Layer 3 of a small transformer language model trained on English Wikipedia (10 layers, counted from 0, width 96). Numbers have three digits each and are written without spaces.
In attention head 1, each number of a token's query is one row of weights dot the token's vector x. The head spreads its attention over the tokens so far by the softmax of query dot key.

Query weights of the head. A number n stands for (n - 500) times 0.00075.
q0: 493538448456577565685526592523505490366692581446478459624618500549381497548626490432530470528657483562432363403530480432460462477522395456465490495639338508487465487652407497417406394582465393392624574507580510360552473448460490587352585432452408576376607599478541420532566401430556768410
q1: 500524537514451687533382520613497530605495487559624554660378585402426411508370587519420577697459623484649393462484489544418339457603404563558636508505611277460593473424562652441543561353455500585398287477497587479524604527685440475505358489505518645615311515521452536573495523590615505489
q2: 524726530500535675500491500564431431583590567381408381476475674474337567569658503322503607500626632575358580433462661585580439453377448595712540435379687369544460686719373326466468601394320372462593522512169653586478513588463536513491424714651432549534335585519455427491627359572455484503
q3: 416402446383484522678578596484497554503567445447500583657500454541609422398481505556489560497515484570609417352599471405503546285577400577455362475658448497277584517483497524472439474486596597506700296441761434442511347436467447398305695348617374589345587434517719431531433488446488433424
q4: 371533528354485425710587457500459553609382533619465621558536437598415557437334475421688474779476758660543385465434530510488714287564519784533451500543514654643588651470584538551607603373594550715598500549272519463366497438325578580574524624540331429441369475796434567481497662651430340547
q5: 384476475442572374375595506569517345638512530618349490412533545591574464506534471661533524500512415476470539603346497546522662604635494546365368599673394566518248551364478531529515652518418618441503666544601356596474299605531583234537509534530351372576621372509585540445369525630608729667
q6: 518497476603421606833527518406356527598461545619641656396604316448562468554549439638651475536432521711522515573469462631639541386425365484326400497500442455389594712475533484543455352587730610588452441438568368682397567382347503490524709678298472580463447297534431521414617352437430322613
q7: 354376662478491717619474327626319468527387432425521543551349608425462369429352553651371549665418483608398376450524380379500628312530437668470445677396616553188454434494533593491516352500516573479422376542560509590555565371406434390464549529565509716473296435564392574551473395650466506560
q8: 601616356747437414530461563530433500372608628494434411775491630569518545568338576626559638476428468470778602503506524460453378494490420421494613672406659515462366446459453573489521412436478517435461468425539583497599658547478467547554395347429555448442421525500506662621296431643518820527
q9: 523361455497599584449455447508565599402296485604445458457676512402383328625540537568461530411354202460500503431482446559461476545545599549577506663514625542428563297325535370500479557524547497387618532811389523557373617647522371456388469640598609474680332282485491581459348471536419491503
q10: 455664395413758312662481529541503529411417531480563558455673459497412555551448562599537459825444425706646628392493734532503524503478679507406470444586566634469446514564514546503641568493604410517507660747591326685359464582536486443706625535680513361530356288500442510457288478611308779631
q11: 493444774450554616315516601474424424376504357530736560557573476330439525576550390587490479618457561607451298433710545525620812451541362400633637290468733468535562405497416641664598441319749657479546412476357571353630478397537318507453456724424391395572229404548526406480476404589570372415
q12: 373508515496464645620474802734291541439724520454580462535559350119573528539549625688582586650532591464492559580555378630720484378840370553407485550714725492299259344500433381519413323477666742453573593527375588524504263489691326380565351668398399531578453523695694447396465387512583766376
q13: 348433431571529666737546542717487441497713662483276440454577507443403415663453477583455240557514332561528487500593357500435574472790324529668582493392337313280467783497670500567335483582423609427519490449425605416335537438283425419403489562378510544669393373593626581500657234638507489365
q14: 509457528490548447596417430339382562497517503719656521543389392480281623647469393398526513574403381712671632538341350500454374611266452287429416481331440513631531583545434514535556461574314392451342394256483560579461535445621564469677139599418416516422361647364599611459522521584431409600
q15: 556602441728535398232480285355665332695695556534361328431472612397629606503466423261590500353507561353650435460469573486406496695406432615370486548451496644434636723393592265382588604421287467299515517435593446686407654581526618540480518406590462548500331724358437399541476622610479300496
q16: 506543394500451414324631562562664334545436386522361593784437603527336675652385376459622536568517427442434628382316669352624771523579394329621572552335274480493335574681612424516594553598357456401442555578500648416670486562636572465625319414374490235444529443487484494626451496513487510564
q17: 460532608454510620598480383384460444584496462342598358569566479589450496323691563818285683657475591575664738624541628536779553441459473568503507561454705352500430549559463706761244601555632418521470531432436480349500332335365489628617682641441497497407551430528480399622609323500451486274
q18: 673470559466469420361552410448458426378462653637348496398526433700370414334471596299433445626523679397336625375364533277362448470344518454580442475406349504730375598390162573350346626646461556430317358424439443623551703348230523594518481326322711605449350713544507730699540528298582500636
q19: 386418746233496653796645492607459330492430591562538440505311539395270374543525718366538555592574467654221359496330320602520461436380704310344213554616264314895314474500373496430392431462590480406425768542386380318280500328473447396310230540530492492618559607152553662734471673453552641326
q20: 396578508438549329619366321496384262205517525649492496856370382786387410666602625424196649763608442400398515574271508437242582394518551513320620350375372574533599393351311715402422776400590492642456520635608492701408436598214354376660415314532644464444552426613481575646702397597430475554
q21: 685705582479397352406297484473535673648470500697351447355235438390662576405484552220467562440309755445305687316352645612260278413518339530353671403360259454417268214525272388484554612161483429508332415402419496613525478427273517775508613340550492435385295512578520464197468447327458513449
q22: 546534284303452448588507524411430377464406552417720313833567411455439369574653372774275290519235508812541650446460556581510526463548569531365478702552311493448414429357453469700380522398516377533476638536416507350591680607539576149325601481419555374617365550427521435319344709463429557602
q23: 511387449611636445364672471425323559346390539346402467440364702393392555419310437698608276452508428615418431425596558636590418624513523428137386508638650461554766429465578411788731485733353474488699481470552309715469484338427572394294581355620599538668381742439206556353572496396398516370
q24: 466428460368351438658507460341527595420635421247483631735454335362323460514452273414518329764683374485436487386504382670637504353655538375415504692473529460471681384351610248541482354370474436236590510521357524522338293310410416508534556634361419497451369404475514389559451485227392489667
q25: 600599261261487504542357563651365484526441681513507547496361490503685661652497643433726379712414463486605436520708534398478377520485553685430463523275593421598375497503554458271524615423382343594552580470493611476517350421543441400500614370311267530473597409443349700418368547550742566517
q26: 493522625542432348437510590431676539332466627331388600488422790579454440338482500550544629690523561454574455675489467408510564404432464469383609370427285316340394722493351485361395544624430664356346609362595392507460406610590173640682477450507187337533434472819567357518750646515649644372
q27: 435562583445479562228295521557634637541403404648511369349500389640614844546412276254451352111477529488439421441492397626457469680587437457492526578529302473412326620432528480412384473368452529321437631440496441458587323557234465291555516349683568541658285614633518434798716719394681527407
q28: 539529477800492496431243412587577461551413586634440360151304525350366442459390476301541683571600540312492508441484357534352488537363409525387404357741255900708694483638802398354669630295324577524402548464672563578573470557470303461583697640280412353589339641860465484397616509443475487429
q29: 770338314580628326390521546660543436377675455594464572475489672843700621455694629512347359519557516615320489464441276581524677586775536647478489482332569769485504599415587310514609436633547465541402657515281486379496567497299362610367280414369441449419677661444394572336529691341455416473
q30: 581418584637572460399458413534419380478545448522587404500292500530462206441407464508441356462667333340485497382507812277347519507315348669526727518493405462425421760389453523421350589511476567370345671365584662496206418386437237441443453558300368449617603436526320389380649239323354279545
q31: 263567601359648613862563371665557465435704346486619532610567545538190489296482525562574408458401443500481409482725444431545207306468533561551317681364432632578708541611260438622421437654433588489260282569198604613504555552567424433651305469515460467577364464500373593514536389614470374674
q32: 408293700270360701561708620568423427642709504594568421585419399508608622234660414480357415532456606675384438321696345492612586236567187564569508511493449437481664689496418432560641465401729654496381394378607612469443635258251576529481598391175443511431443418608515444398761409373500377457
q33: 633618357583494493199488530452463478387417615440440322183461607457436559626469497500416513343550350377542582653329438446509385620433728343532414535500477546594366431474617513487523464484335325371383719567433506638558579636606523483494340514720561418551587503355241528623516524523608673705
q34: 582630677517448486721606584601500616561621587471581436602464384510619762411392414479503500697419416459553488557493364527500647420525481425556640471277530453374549678562500558538587348520559456404406542552520478323327737448203486479650625231450594671471408446602340641335678307415523649540
q35: 350412527362578726551522609512475515720634481428574435552513545487389479426553442530489532400478459573611480447652310568574423426483379503591573577564479441400617556440506374541452387388725590534462280495381638476508578458447432539490547544418497672516427571552645520510600475385596451548
q36: 639503378639390565368653419562519494429544517555390593383430523514517332573705672275427655367385409664650597420414590572385346433371452524543562510481476453450409214460672455526463520343577654642467480415391535631671486695682367493529409510636412387631385459599415262555328454740436473578
q37: 438404424284613564537570489497373404465636446595474554533500419485549515420695294553414456384515562589542419457447485429464563455532265595535641404559461515464752512444566444549596577421723430544728366503573494473641409259406317528497587367414342480468388457503720365442433418594506534461
q38: 495527515419627600422470450453606430510573388554593620454362683616552294439487673459416471544451512440447562515545368390488334497546559481482383580569384307521343417463374448426535405531441553389375352516497459529560394567734432450633578412563513482503534525384482405386523649342519557600
q39: 417600341642453567618521564471532457443575397412508421683350741486340606413533554471494629660601612468474497416483418579566283480482464547556542431484632497707706701525383573336529452467440457576732486453477560603380342439488454449516464459607392544517453516475452538541575386399588694417
q40: 489345525573555528521468675503418617341675659533598532829526496584519561392424583785358522766515286454729563489545328585514402564646383260434659398553351477462520561441258722446538361478619571339619375540866620462352563434555458350457598204451541577600478439623536565354577432348542842595
q41: 326570407507551524777634592673444410571701482507468638396646474504575304467620570253449453632511612511419407183594500561555500218460340708605612279541634648185469622634368397496326573442488497697576471464451450518453222405438372500440561542606453468500316370380604596489561294485378616262
q42: 379653391663474530536616455648311496485395432469702569574572556431562677361615565803762678606675557610536496554445496512738886448651360525563586484504687436620129645540685438469520779547462556409465566422725515741484227274609557383515550649472551469642685454611651554500617352729508700585
q43: 324597474381547378535439667449542322616253493530430496365702497598440549596467457432483445496269481904315420622500308348395611335574397299341510513596664781291413642520598379599465356416619497691507477443405553345497471618507644504517514632582483543392547451351458401530520453419476454618
q44: 539462277628625592473695490525667519552607688553408700240337544293545342584542500384470564570427608333653411448389686328411579616434328615493477391494379407626769627537661560441469510630511654517559454540625707503547414617539214500405546486422480533477480572537654520487424237513684403521
q45: 440430480443545644587717621594404583568646567690507782588413447586554525430648419431573688288461550568668598534503364533308401395394510363497404551693504461651666677594522409389429538517603507538492544325658341616376389373316367651399577344284500480321673436559682453469575303403757393443
q46: 463363306464435399377581318529433548485405469443386496376461566329516275504639526545729639760496350516734493399465465508747402434479701504297519557606615697161479532280624508568307761381726445368973569550640538480454590500299636750459541642442542580558650481515518688678333512539457556480
q47: 402638542572377476090542244356700353614703612346565377581433711655599586541404319327577430432594573424496597422562489362555407656628568298526442529344538470585465650496383477482455567609344521522455547602363600463394640565336671737450609642592773605478453433287272593439489610247377447583
q48: 603525446482400313431456335520366483500434743413556473611532616658530712511486628294460468600636468589612571542268659522567616471500405571326518616473555518341477317607630522618242450742352401439484496284500277373436568560572630492507451297712620472521621503178230566655679653618416459515
q49: 610584613564469401383625298427662539709272471359415585441600542619496538508680520167305653389581468509683309356455591371322538404558561466508422500562572214671790492533311686805718608443246363566273378321188544328447491473640543557324696604674700464373521361286319624654423469533387547682
q50: 610648485524496416561416772493500786571492617575406529547496562275831500546537604524674277428488470456395667537496291760543617589504534344473489674732512759461533712381619480238547492420782321612364636397349751320531671442361611529466459448531481311576370340492298676560402607588535540429
q51: 621514753735575588444553440484587346319604561411324568609511397464296600535626340478613616373645574660518566415475422485474693493458648683584531479334608547351631417367567559551646571622399390507423479521493510421430500615526507247903452378472462503643476354297705349576358323423529533334
q52: 377386548380590237544430364435444337659544484542454588448535351692573234488613620553207426363552457500492302538364531277449551425339370427392334523449508421500587425585769488413425453546508507399397389838395504370581368726467387562609562435430804630330713515298597360706347221197543372544
q53: 567500418490469456248551696572561554458630578438408351408476246706549514487523565563561470223452444497483693399380645427450490483420520785447643520500514650395586445487603325341238503623582500628633602613448520456427408509543309550289514437483420497287413620393590611697352471574653694359
q54: 594321715510500544639523612557604477493521634622480320436599322531496448442539270468411554577465646157459458247710322394344428688747463451382581310529563445681558483368688489477497493530421503480552594587549401307355342417388518446642396393503661497500588592588455483443550435659558479239
q55: 379538519437713411547578452637425493497405483483684718670431693328550465476401500636342479539275285542466684338602589372416764472842312372439436597481504629572627486561569564603566541663540611431737389581426323601384442542699514467523352335606632520371609338538598527450493431377569521570
q56: 566520328536536416518409500388349460496571430673606475509430344429412292485541567548589492560488381632527409339623729773446445461655504380420618553275631406570229630411426282695500496305455482411360454511384451426431541518692648582219129706682508242519339656558662616814625306573707548595
q57: 631391411637679650427260799552443619517298787496282421633487444504424705440517529509711496278465405487625630691530414478778404215705219451725661273577504417621445487337290630554395401398418451246458327784331504561688495769409269663479523365457449588589730409539373688471589541393435602280
q58: 453585440504591481460659520323453410411504688473572678241599373518293322525412541449764556514529535334451718632360715464566386578420627271774410572516378511369388507154478313565464345385504530774353590517475401621437507579467435715405474375546587438430469368598550469493400601430379514453
q59: 398407712379514504525410258586595441479504448264457345686437500549424339305507348450393371572447536542618431361559319523421578574400511519475329381642534369589492358416320604568344507675403674566383435659466721359292469407636481302450597504312540766234773528537773582525435496430385349384
q60: 546416523379516594658582474662490490355560489490595369424413343518522454781265510221406261461504359482517480694389622572565416357560463629411431330487486352507548542503345507611507643459618572521420377250414702345486709549544428665554482384695380391607538567545503419473367319203542286355
q61: 429214404427737470406474482401290504515231572378473682271532690436272456421565470467390335622597357545389374568289512402459544358500396476764582569301592456666546568441450496648373843496650437512673438392476389691406500577637707342599272541413624342360356428461680664612608320637246298540
q62: 472508609699590605462419496389514511362359553627329745570261684244423379612514259547459470212504525442433525327315676419594360609536591793397570460447310436219413413674302566493326377371441408526512639331638355583363323364476442606431441597586610372626626618548560583551453568307564676481
q63: 265218576363515219500584622613477685563521553449496491451508467620500656528359558479532439563467389700484553223717610504731344411206599467700612516546426746362431430484388669512537820384350435569598500146462610263476350462701767803625355584443640516640584593448581645504635547601484246554

Each question shows a short text with each token's key, already scaled and adjusted for position as the last token sees it. A number n stands for (n - 500) times 0.0016.

Then comes the last token's vector x. A number n stands for (n - 500) times 0.01.

0 "in ": 598484422490542355513361574428611564443322440629708642397594425534481519468519439556584471390432535411546612598485614569362371393468723495298544488779482538479613483479386658505479585344536409
1 "R": 455645451411463477440385549394516399485404336629754683403610420496553623512526440494499518487257555550425511524384613607360396478514584490443555536635495459483471513534454474487534495408606535
2 "ent": 329610533333625437389475524458642452432340412806581696424589453478483617388585442612496522485537491579369476589346601525375438420610660443381593430550468422456581476486563559536422488499564454
3 "on": 416583563388451435422415504445424372497418503676764568465571466466513620561527345583579573490432394655459494479368541491419414472600634530479542424542457413440550495474464573531493611496560523
4 ", ": 541524524421404414371343693500623539409360450529675655397436485571520433410577487437575478413479382639501404564500580543531482428477666450348446472727414549403599483460436605522361569327415519
x: 629427512496415307466605576311663536422444454447451506809634504618403499552524524265557466440490462499508395401593570320417622530537512346519454728519514530803556631522502467618417503528560486364545597430531510694513602539903567474415734471481567414557616435475501474425611505548432541542
Which token does the last token look at most? 1 "R"

0 "at ": 558498504466555308504391537469625557410350460512679632370616474497386520478492403599550454406497497421471601564450562597378392393525664471308548446780472437470544517508528635575457616431493429
1 "Le ": 466558535364420361461329578432484330584381489649706545380484396362596516491509482468438486476462495499438508522446501714372425498494692439331508577680450494440392527553465509551447579371609539
2 "C": 379611543372507535386408594470558342548426435670601646410491367534550642367493451541448603413427525588359496573419541627376460546490612405481536505608529441454565401480533470523384568376631551
3 "ord": 502526595386488475430503467443537283419459355680638578289444472491529578491525458544527605390413341599451433510406548523409501409619596495505596598489496399426499489397361502520423496403535489
4 "on ": 456548470351418445464429602492512530390351436610633641401568450497426564428477507617533515358459352626409439541386485506404328506477681466442586451639458503472648529451416696615488508361519460
x: 588644672371486400508593427429591421328563486344489446703591451636388524518533308567297436458469408505579510421634595442573450333600534488582517704504284485527597579553559620723348545568306483398297527366527578551554429439778682530330435546499512430309666376521489266534513573626390595512
Which token does the last token look at most, and with what share of its attention? 1 "Le ", with about 80%

0 "album ": 481558506531636425515392448415457417415431416732764490477562465337618391547543394381369422440549518465398540513534524522376498304541666514321429505812350508585419417575582423481604633618397700
1 "is ": 508651594459449439467475570381468421364379389716635645452470513538443563355539430609468450465533629441407642585519617544434399395548593475306566504760386521351592379402348518486442616532501515
2 "accompanied ": 430588564350557358515424509236365486274337531654746711484484516318480331496565392602425477583536531524516490507377484503379386394437697418368531640659317556574630494299496543440499629409483611
3 "by ": 426559458463395459480383626467589572484298359551708648464608639488450469384561481517566456416465525544464535540435569545495369456484565487238529471777374504512547529518464694461475557450517373
4 "a ": 467477515455474502446360577323478459435312579634712699384561540466505488408534489603571477379408380642454472583452571529503343413499612420277532544666438497409624426404442559494449610351532511
x: 513387550646493387478576675468648444648379587332497470715508464615426614569415525465323504398393467478666494463295551449497520476399472489431377851432413567565578563423511670723527457478332357441440487450422428502489580413778478493536568670422549308542552461426419227481649450485426443618
Which two tokens does the last token look at most, in order? 0 "album ", 2 "accompanied "

0 "the ": 637560557454486419502401572415543483409339521637709663365488481508455501494469462498598482443504547375494633575468546598414422460480619477343581510690398436420594456481419539517460529349422482
1 "Duke ": 542568421449541343478274424414466389410288472683680635407462427330511616569434467503543308427472597472478550589464642586371430417414772532440484473729362467540416422598469513530476573474527564
2 "of ": 453518553439507429464448558458655568403390394547686585379585483553440473479518419563532536393551425508447477490456528530426462383561552447298526509738417477526580471451454646479470564367518493
3 "Well": 305465675175545435386424495481555388470335387847713613338607429389497624505524387448544419449462335735444343512287567552173344437556697426431594496571502468459515641471459421458459526397499460
4 "ington ": 484577541416479414393323528500531524443339426657603591340483464435450597518511353505497365432487444604441428641399587565434452448440714473440556541730452490450513475508558572503364512404468458
x: 628572723584469286649774457340454421548473544372626454720542621556352578659438561484428519514434490392447454498650627470595539449602495619574372851519310408502642545567498564712554532559556537447391471565581644455577430623749704594483562452487563361466509571491488508472495539464478378377
Which token does the last token look at most, and with what share of its attention? 1 "Duke ", with about 70%

0 "Southern ": 611580526434512402444423623443521433496449520626578565324425374462568610508555434437463442480507545372434640599511600600383481401508744489390433557736437491365498405501451421440417575358475548
1 "Bapti": 374650539397466459398443484406377304423448458702744686393425509457516561661529418474479505332475629515357607472521609613400515379563646577398494586621323500510541416495428501436399508477465578
2 "st ": 358608474373575485495421522434522419421363501733645677420461504473502601468543568549554477442461602515540565610452556514361453451475727470404445557614403500531525464526473595405417474587483460
3 "parents ": 422581450422640475484433515441579308425373493726653464503385445308413455467459481437401443454597446550512463607517577509398483390548725555429413546748302446637434371665393483391497520623473593
4 "in ": 471527497383439454421378590477640542412319464650734644431537461531450530456536487560577456400404345612423456561391588460406342429487694469327555477757496561462649460462353685487479550375559380
x: 609543699439431214444511446400605504345662541458375428638601400736412435589542498436381462518545412451469323414496612480508571412582537386581457613386400469605621540488680600678529528436199429376271528428406464397612377396846590490518533527600571390513646439662548258489614564507527588610
Which token does the last token look at most? 3 "parents "

0 "-": 464557493498472502441412677553553328479529493599632535490548450443569524515535525477516574437469577420475534648498530636473509476501536503418464582633439458431589481481505518574428552362448517
1 "Pol": 432625498398432451448469474458493339539445423756672485432681356457477598647439416556516570433571562502456593490449587599352508509428608488440574602527468474497455575572476299504429434413561544
2 "e": 373578517493584460365433570445549370444440566642735589530546468465507562447598463547636591510344431584371472577425581488451420556550545507522503483482511460505650487418451636439546569392454518
3 ", ": 416615534398394428369382736507607545447370434488657623393434453571520458401585486443563519377463405611507485596550577554532518452447635466370438474719434540399631488478443593502366527316404528
4 "the ": 455459465380431492470370588439552486407338525632725655372498494503449502490477469506607487451483366620547446510413533527460393476491598469351582507690413423426596457493429527495483529341422465
x: 444447549570541250425667554408592455556441514459434289756385409579432598544498452469424438561555514506577446429461436529599550430499517374553359776442440543515435494571464526913481501482430537473529536467560507533519594453966543439520580601386605440445562422405472376498556447520431469594
Which token does the last token look at most? 4 "the "

0 ". ": 652634609454439398540350579409608501403374478566643690395542474533520472481537487508571433434550589337516661547431581600462444376563747583331516427764409406426641423465493524556453488449521456
1 "In ": 519620466379448326447445575444587520403310402709666610402515473486454604503501467624598545461456663404507598625489607508384461433507688526395515448698449590573606480473344589481439627339572533
2 "early ": 419605454360540381375384424378483475314393492655608591456459577416431415426480399560514454534514572498553481567397566434408444299542650446428544451734277499607537569387520472532516597455604484
3 "181": 528490571458511470465472593438536412458404367731738616515359588499502549379472432470422485506506363505468437519451495584412386418554633459404598530644521442506483395582485552485489498478499437
4 "6": 572547479448552512518375500550538492394373640621757709539531545431309554397510546532477548416455362547408296539308486515449297492530713567526560431420521456469611458488497645575387434534419400
x: 685584693391461433557649593320590555399447509243546455561331517391314613703546548503330561378485490394564426419538624427610661432569567503648544509494247475763562562502565463415544406525383539377690536396488700464468505716378563636612325426492682643260424451442469469444522565557425542667
Which token does the last token look at most? 2 "early "

0 "– ": 523519446472529467479408634455594530451372499587643629480616516532531505453507494445579514438584579392473593586605578579427448435480621548282385475718403508451562533518486475505494624430416517
1 "r": 363657497444467464406450616423500366513410414540677637407554446455553579461553494535587514519328627541401486497468528595384474422551497449399410622629483505458610513516404451494469367497640570
2 "hyth": 255645605309519412362387446438508490546286442725624551404612404432498597514524290412463507502560522645382551547424540560354446446542596472513563455685498436544498403419636418438509514507666651
3 "m ": 484567528467471443417529559457460532414411479609599523420483412421459575510549442642480539385448456534501476544393546496484421459449628388483543627615525539426518420504457583434448486390463500
4 "guitar": 574551595438536431401415462474373351459376381772666515380430471336640439504582406418402496424575399578541389523408514554397382356465644488417529542726432456523301489553486385444466461555407528
x: 582610465552368407624517658491439419641496402586510407567294564487489584616574452490370728410330459506432375564627789163493504470474539580607456574398418454735451457679408404579499480591465604422504616344367667553591521550360570592565635578450572512593664696463451562325447430415336524599
Which two tokens does the last token look at most, in order? 4 "guitar", 2 "hyth"

0 "ly ": 563527545436510399417481620462593493396435483543627573405466444539440499490548451504534425431582520385449590571478603595394533394527689430452533524757371490394610431483410519551429557336432495
1 "praised ": 483522457428539396485363528285517526293246505674811609551566588444446258410540472382471394502552517422514587571516614555432368385549653647304514519837241552701577499447438513473609611398358512
2 "by ": 494556417489441430509401667477665540463333382539699633500599626464457477416550493531575432400496547473502528580459586575474402448474622504261512472755378509547523528569444660472480600425476442
3 "num": 459565532354421408392381509436463365401341493773741572451600408431486495516501449521507411518665332557321445563344672560325305408564640444400630462574463519425466477366436358525540540448501545
4 "ism": 585407706444483470341410592492456423387315507787771566430502402454600583481504333483531465406580364562456464624438588495303385423507632599427566557640510460501518413471418535425462550413380548
x: 537751396688578301517586444385747513634531544471565470538253523364469221731643337375441470537434375438533479315388560465682447415655674436593400643509444449864553407590472474325374491556343469516461621389517430432619483527413596470539567490392500365612573611574391547331524471557290585528
Which token does the last token look at most? 3 "num"

0 "eventually ": 588595571461485424458447545463512404451509469493565618400441498475366539501497467470527451446559535394433612546504567594379532428542649401413529505715328462414529512451375569664446496452401552
1 "sub": 343606472417521480482460522433486456524440458612608562492557542511467661588454364480521469481538609483320535536522626659370462558523542445396485549620318504508427498492569525563503475583585676
2 "mitted ": 484626524364472447463464634373454397304432429591573635467464475411425375397560507496475508533593586445575533486432534520490433407454552398356549625631370549559558599483426515442585519372421565
3 "in ": 346597454383437424458395582454601591405329462660709654411577474503419557442525486577584530402436439556427495580404587473404340412447676474305543491733466557469648479440371686477473571366526402
4 "184": 553456588466503534530405590499449372520485472685713635461417593479561509425494378509431564517498473515553413547449474590420400436458651490339518622614526447479491405584517557442464514485488444
x: 636499595729569340440473695274556466714813582330863489675396530496583493595599583428311469538654308534499430401520549413628533436549580409550404574415348483681480503491427459463594485456411435530592500319657654665550441752468618437667505496430547430546611552463373585534476408508488348657
Which token does the last token look at most? 4 "184"

0 ", ": 549518503446516468438408695481609546429363437499674648397447457582513448428564473407576484398510592373458584605581632613446524387458652465337457484766400534403615489475437566508385550317405537
1 "programm": 488584415426529445517393415438449314403409496772634545461587369375561553567553444396493476469660661468461634546497676539356413335515529536461626519688509487506394534493443383397610504566463642
2 "ing": 405609504393549478385406485434483483393447453724785617447573452471559494509635412503557545473493491575447477544397577447471528408574594493388588480589462470461578542383474618540443538431447524
3 "\n": 372464466363492499565405590431602655346502456591741753506591479507520485470484453504534539518518526626660437442326430416416433430547719515284600479681433485495573500480441596488495592433457539
4 "- ": 491560479504511469482454553509615615366445461562660655569545616603492476596587511476583572560623456507405481467484594446553433429503603553308520474710418504470566479520445517485540606417386401
x: 447387664511538296430586484444448391389572733562369532744448501418511442606521458481672510549508316453515513543589522282384485566458647360428454725427449508485542684358617551727463629458396551348404506400552434644438604434710602444750700587568640513405563315480463534621606384449536558741
Which two tokens does the last token look at most, in order? 1 "programm", 3 "\n"

0 "(": 529529443484593507468422571532633450473415413546594612464566381440529509447483372536557614427578478440429607489522554540384490394466637490355529461705445438485576512517476471523382612460492463
1 "201": 413594626363496403467478564447464408545429439758698614472540530426576595390538407465518675436551542473423573525396556548358456421553602365387486494566613461469470558520570450396545460504459468
2 "8": 373591487308468435470413581505535490466396513587689693429508520449442549384531516529493585431453524533461472482326480541479297477553707517468526382528500387469540434493504632521447450500480432
3 ") ": 403562526423405452451438711570551445452487478529591561427419522499559426441462516518474458353478388583528469593480499604525507482500611441459451553732540509427559442529559601488433550448455560
4 "| ": 533450555522450527453423624433655529442396394555678629455522593433490465461498548518568587447496514629460520474509591550617437551426615532310460481641433473449530481574483463487503506388492398
x: 419402705565531327536465475371509498432391596567443467641781438502452524567436472439534430516424484619480422520566615366496919513429531386558417577460418602660494749543503636730481535529346440441261764403635389625547649491630525480533647553495609505446506509433480521466569305459437531614
Which token does the last token look at most? 4 "| "

0 "ad": 501616404438563434477470540524553404515496476692661515371601409440472676497529293558604577391443618356299635510480578576288520523588650469531487508608535411420550384484561477542384480467476570
1 "stone": 467647550367508415490443401500508360498454443762692460398494366351532508587554442495412513470583578494391622519479573587401497432500708490460534473671378398454414408582517483403432567584433571
2 ", ": 369653543395451431395387718486611542416358443520677654399436477566514453405583485438566492394473514507486511624548616575489504411459662450351445478736423550385625472456433584493372554327400540
3 "reached ": 438541544443421474479574601368485476294441459593671621485469550476429442438456550558389419428366486593596536561422508441509381390481564457449590604619390501459554464491463562463583604417376569
4 "an ": 480470507448460507458384559345541513337300625645681744394603580521509466394552570632579462454415393610486457630386624474462320376522649402295488534608528472367533401439412575495479650392498504
x: 455442477611544386537600542573491368629424441369454509704545398560434621708612566553348410452340293364674464435367467450689373415429393413383358762437368504646509606435569703738605448513383416483345515428395461603483547505726492628621574557551586419466473450410432197629605463499482400500
Which token does the last token look at most, and with what share of its attention? 1 "stone", with about 40%

0 "\n": 627660680386404340491390558394575643381437440576685750450569419530530471441444438483571525493543500419463663493376412483358455405542731465283593484716415454473580486458414599549497572392489538
1 "| ": 457551402489482504485466613424652540422405343600680663500560614513485462488482497515623569488526481475482461474483612529525442466485659506335478468712430475520530475530450455542475543330551387
2 "5": 432562487347487394353514610501608584427317513608660682595516488538374555444520538561474595451479471473524424450389445503550380454555578480519590365633547448518587438552461588530479460420538409
3 ". ": 311534487341430490517332485383581537410327467597669689436603536558507491500533506526540490478517399709615458426369580487491398391614721562365530388767450431477656396384552498583446507507586413
4 "| ": 533499536544489530441449590429630524407397345614671637484538638477497495476481528526610587479496505584393506484507616512595420500464646504350468471674454505503521437534460422510484530362554370
x: 384386664530523362519438467354432523343420630512469527619724458502479536561457456428558482555378506609512387530570648367517887385409595407488447642455404614665544666534489639752525546505274440413219694398596341669471606479625532492635656564487636478454485478459437557472493361433411473635
Which token does the last token look at most, and with what share of its attention? 3 ". ", with about 50%

0 ", ": 549518503446516468438408695481609546429363437499674648397447457582513448428564473407576484398510592373458584605581632613446524387458652465337457484766400534403615489475437566508385550317405537
1 "which ": 448624472449493437461316549463522421426388512590605641487605556446415375430444480497546422461533611495549619636468663467484455420598595558421552437679379483544585484387407603652504587338511556
2 "premiered ": 468589538445484388546400505315348462318365489712677685529479512448492445438459471511354476554594575470515549629441539556368367425376642483262483581758212540493491568485500441464554591535380631
3 "in ": 374589486426455437460415534430524615404334408682734657406565474514453584452531468568564545401410457546426527578431574433407340372427646458275531491753466591458630446430382656438499562426524439
4 "December ": 548459462417453490436452508435509461326432450774683635410585564405458529464582429542500545571468372576515347558356596449352395428548660501342525473602427520563500504469540504530508490506616500
x: 663277576552418390426633716405624481523661420524433543780542508466517625542620335395434601376484462375535484521561434383583503447547379535565561494431439413471418396438418577518673525751314422443296572394595541641393464598652590728543449335416444310504634592599595314467571524482259279668
Which token does the last token look at most, and with what share of its attention? 2 "premiered ", with about 90%

0 "acked ": 536509540434540380525461591305575406310396532620658629505520490401489418449500478488443430457607529438523590568498564562382442403522681491349528604702264426542563560433419486499514634389409589
1 "if ": 503587465399469382536396646447700493390293467690596580512571502503465423434346459529578384499547578484579563590412593494423429484577650502427621494695362515531520534454373486641448489368586459
2 "he ": 367635557407474393406423667478581348459382494619592643394390496426525575453476509521472434373482529529510526593512587531459493412475629439432491553681359478392544453565435606501504510380498522
3 "completed ": 407646476351471411468367503368433445436362507517573686468445535485426464481487449542477459485550445557511474569420531497441356412413561420310519560613316564610580624387541509497502590400475536
4 "it": 570385606369540472414500588386607475368343475675716664495555452455438572432626466561525604483548344626576401475311500549402343493549495410466680450588506435375615521370424640449596460464486568
x: 693535461636614395677403628490758362607542596448561506482396283284404497550490386421544549474470494339440514349567690359533401549724601372707358590589417596650367430663680540439718644525246469553460486546446579538543394466436505556545343617436463483471486540223444287578533490623511593686
Which token does the last token look at most? 4 "it"

0 "co": 515664511421462393456480527416503341470446471719628571472454414417540571482583456506548612474502597404275617546485585561313507477527682390431426520640406488471483421527446383359466551500438618
1 "in": 481688621401488402414514608480516397514462493645690549393509401426516646424589342502557649409433600460367548487392493508368490506567674457443422495595491455424569398561462536405416494524492507
2 "age": 429625641368478458468455501470538360477472511727737504515451439398563554551581409520473594488639523615455522483429578528403515473539654505458523494573425374505458436542439522393418597553452576
3 ", ": 417609547389425419372371712494634552425355447517673649407432482576512445405587493432566490390482394607510456594534590569512501436459651438353439464731425551382617480456435599499367555331405540
4 "and ": 522484496459481499426448580401652454460297465510677644406533530590378415389459465556613480375444439617544445568482572471510476339575588410361561477738505540433651483486390545517525580307430439
x: 596477473497474239382395426387632575429351578480452379827560501555457492642398551429452511510471341378676383405501603447367514411451478403464535704433491584504599443594482719712404445515423364389455467396573435537637512628939598488497474394629575464497537475374471477501497501614581619591
Which token does the last token look at most? 3 ", "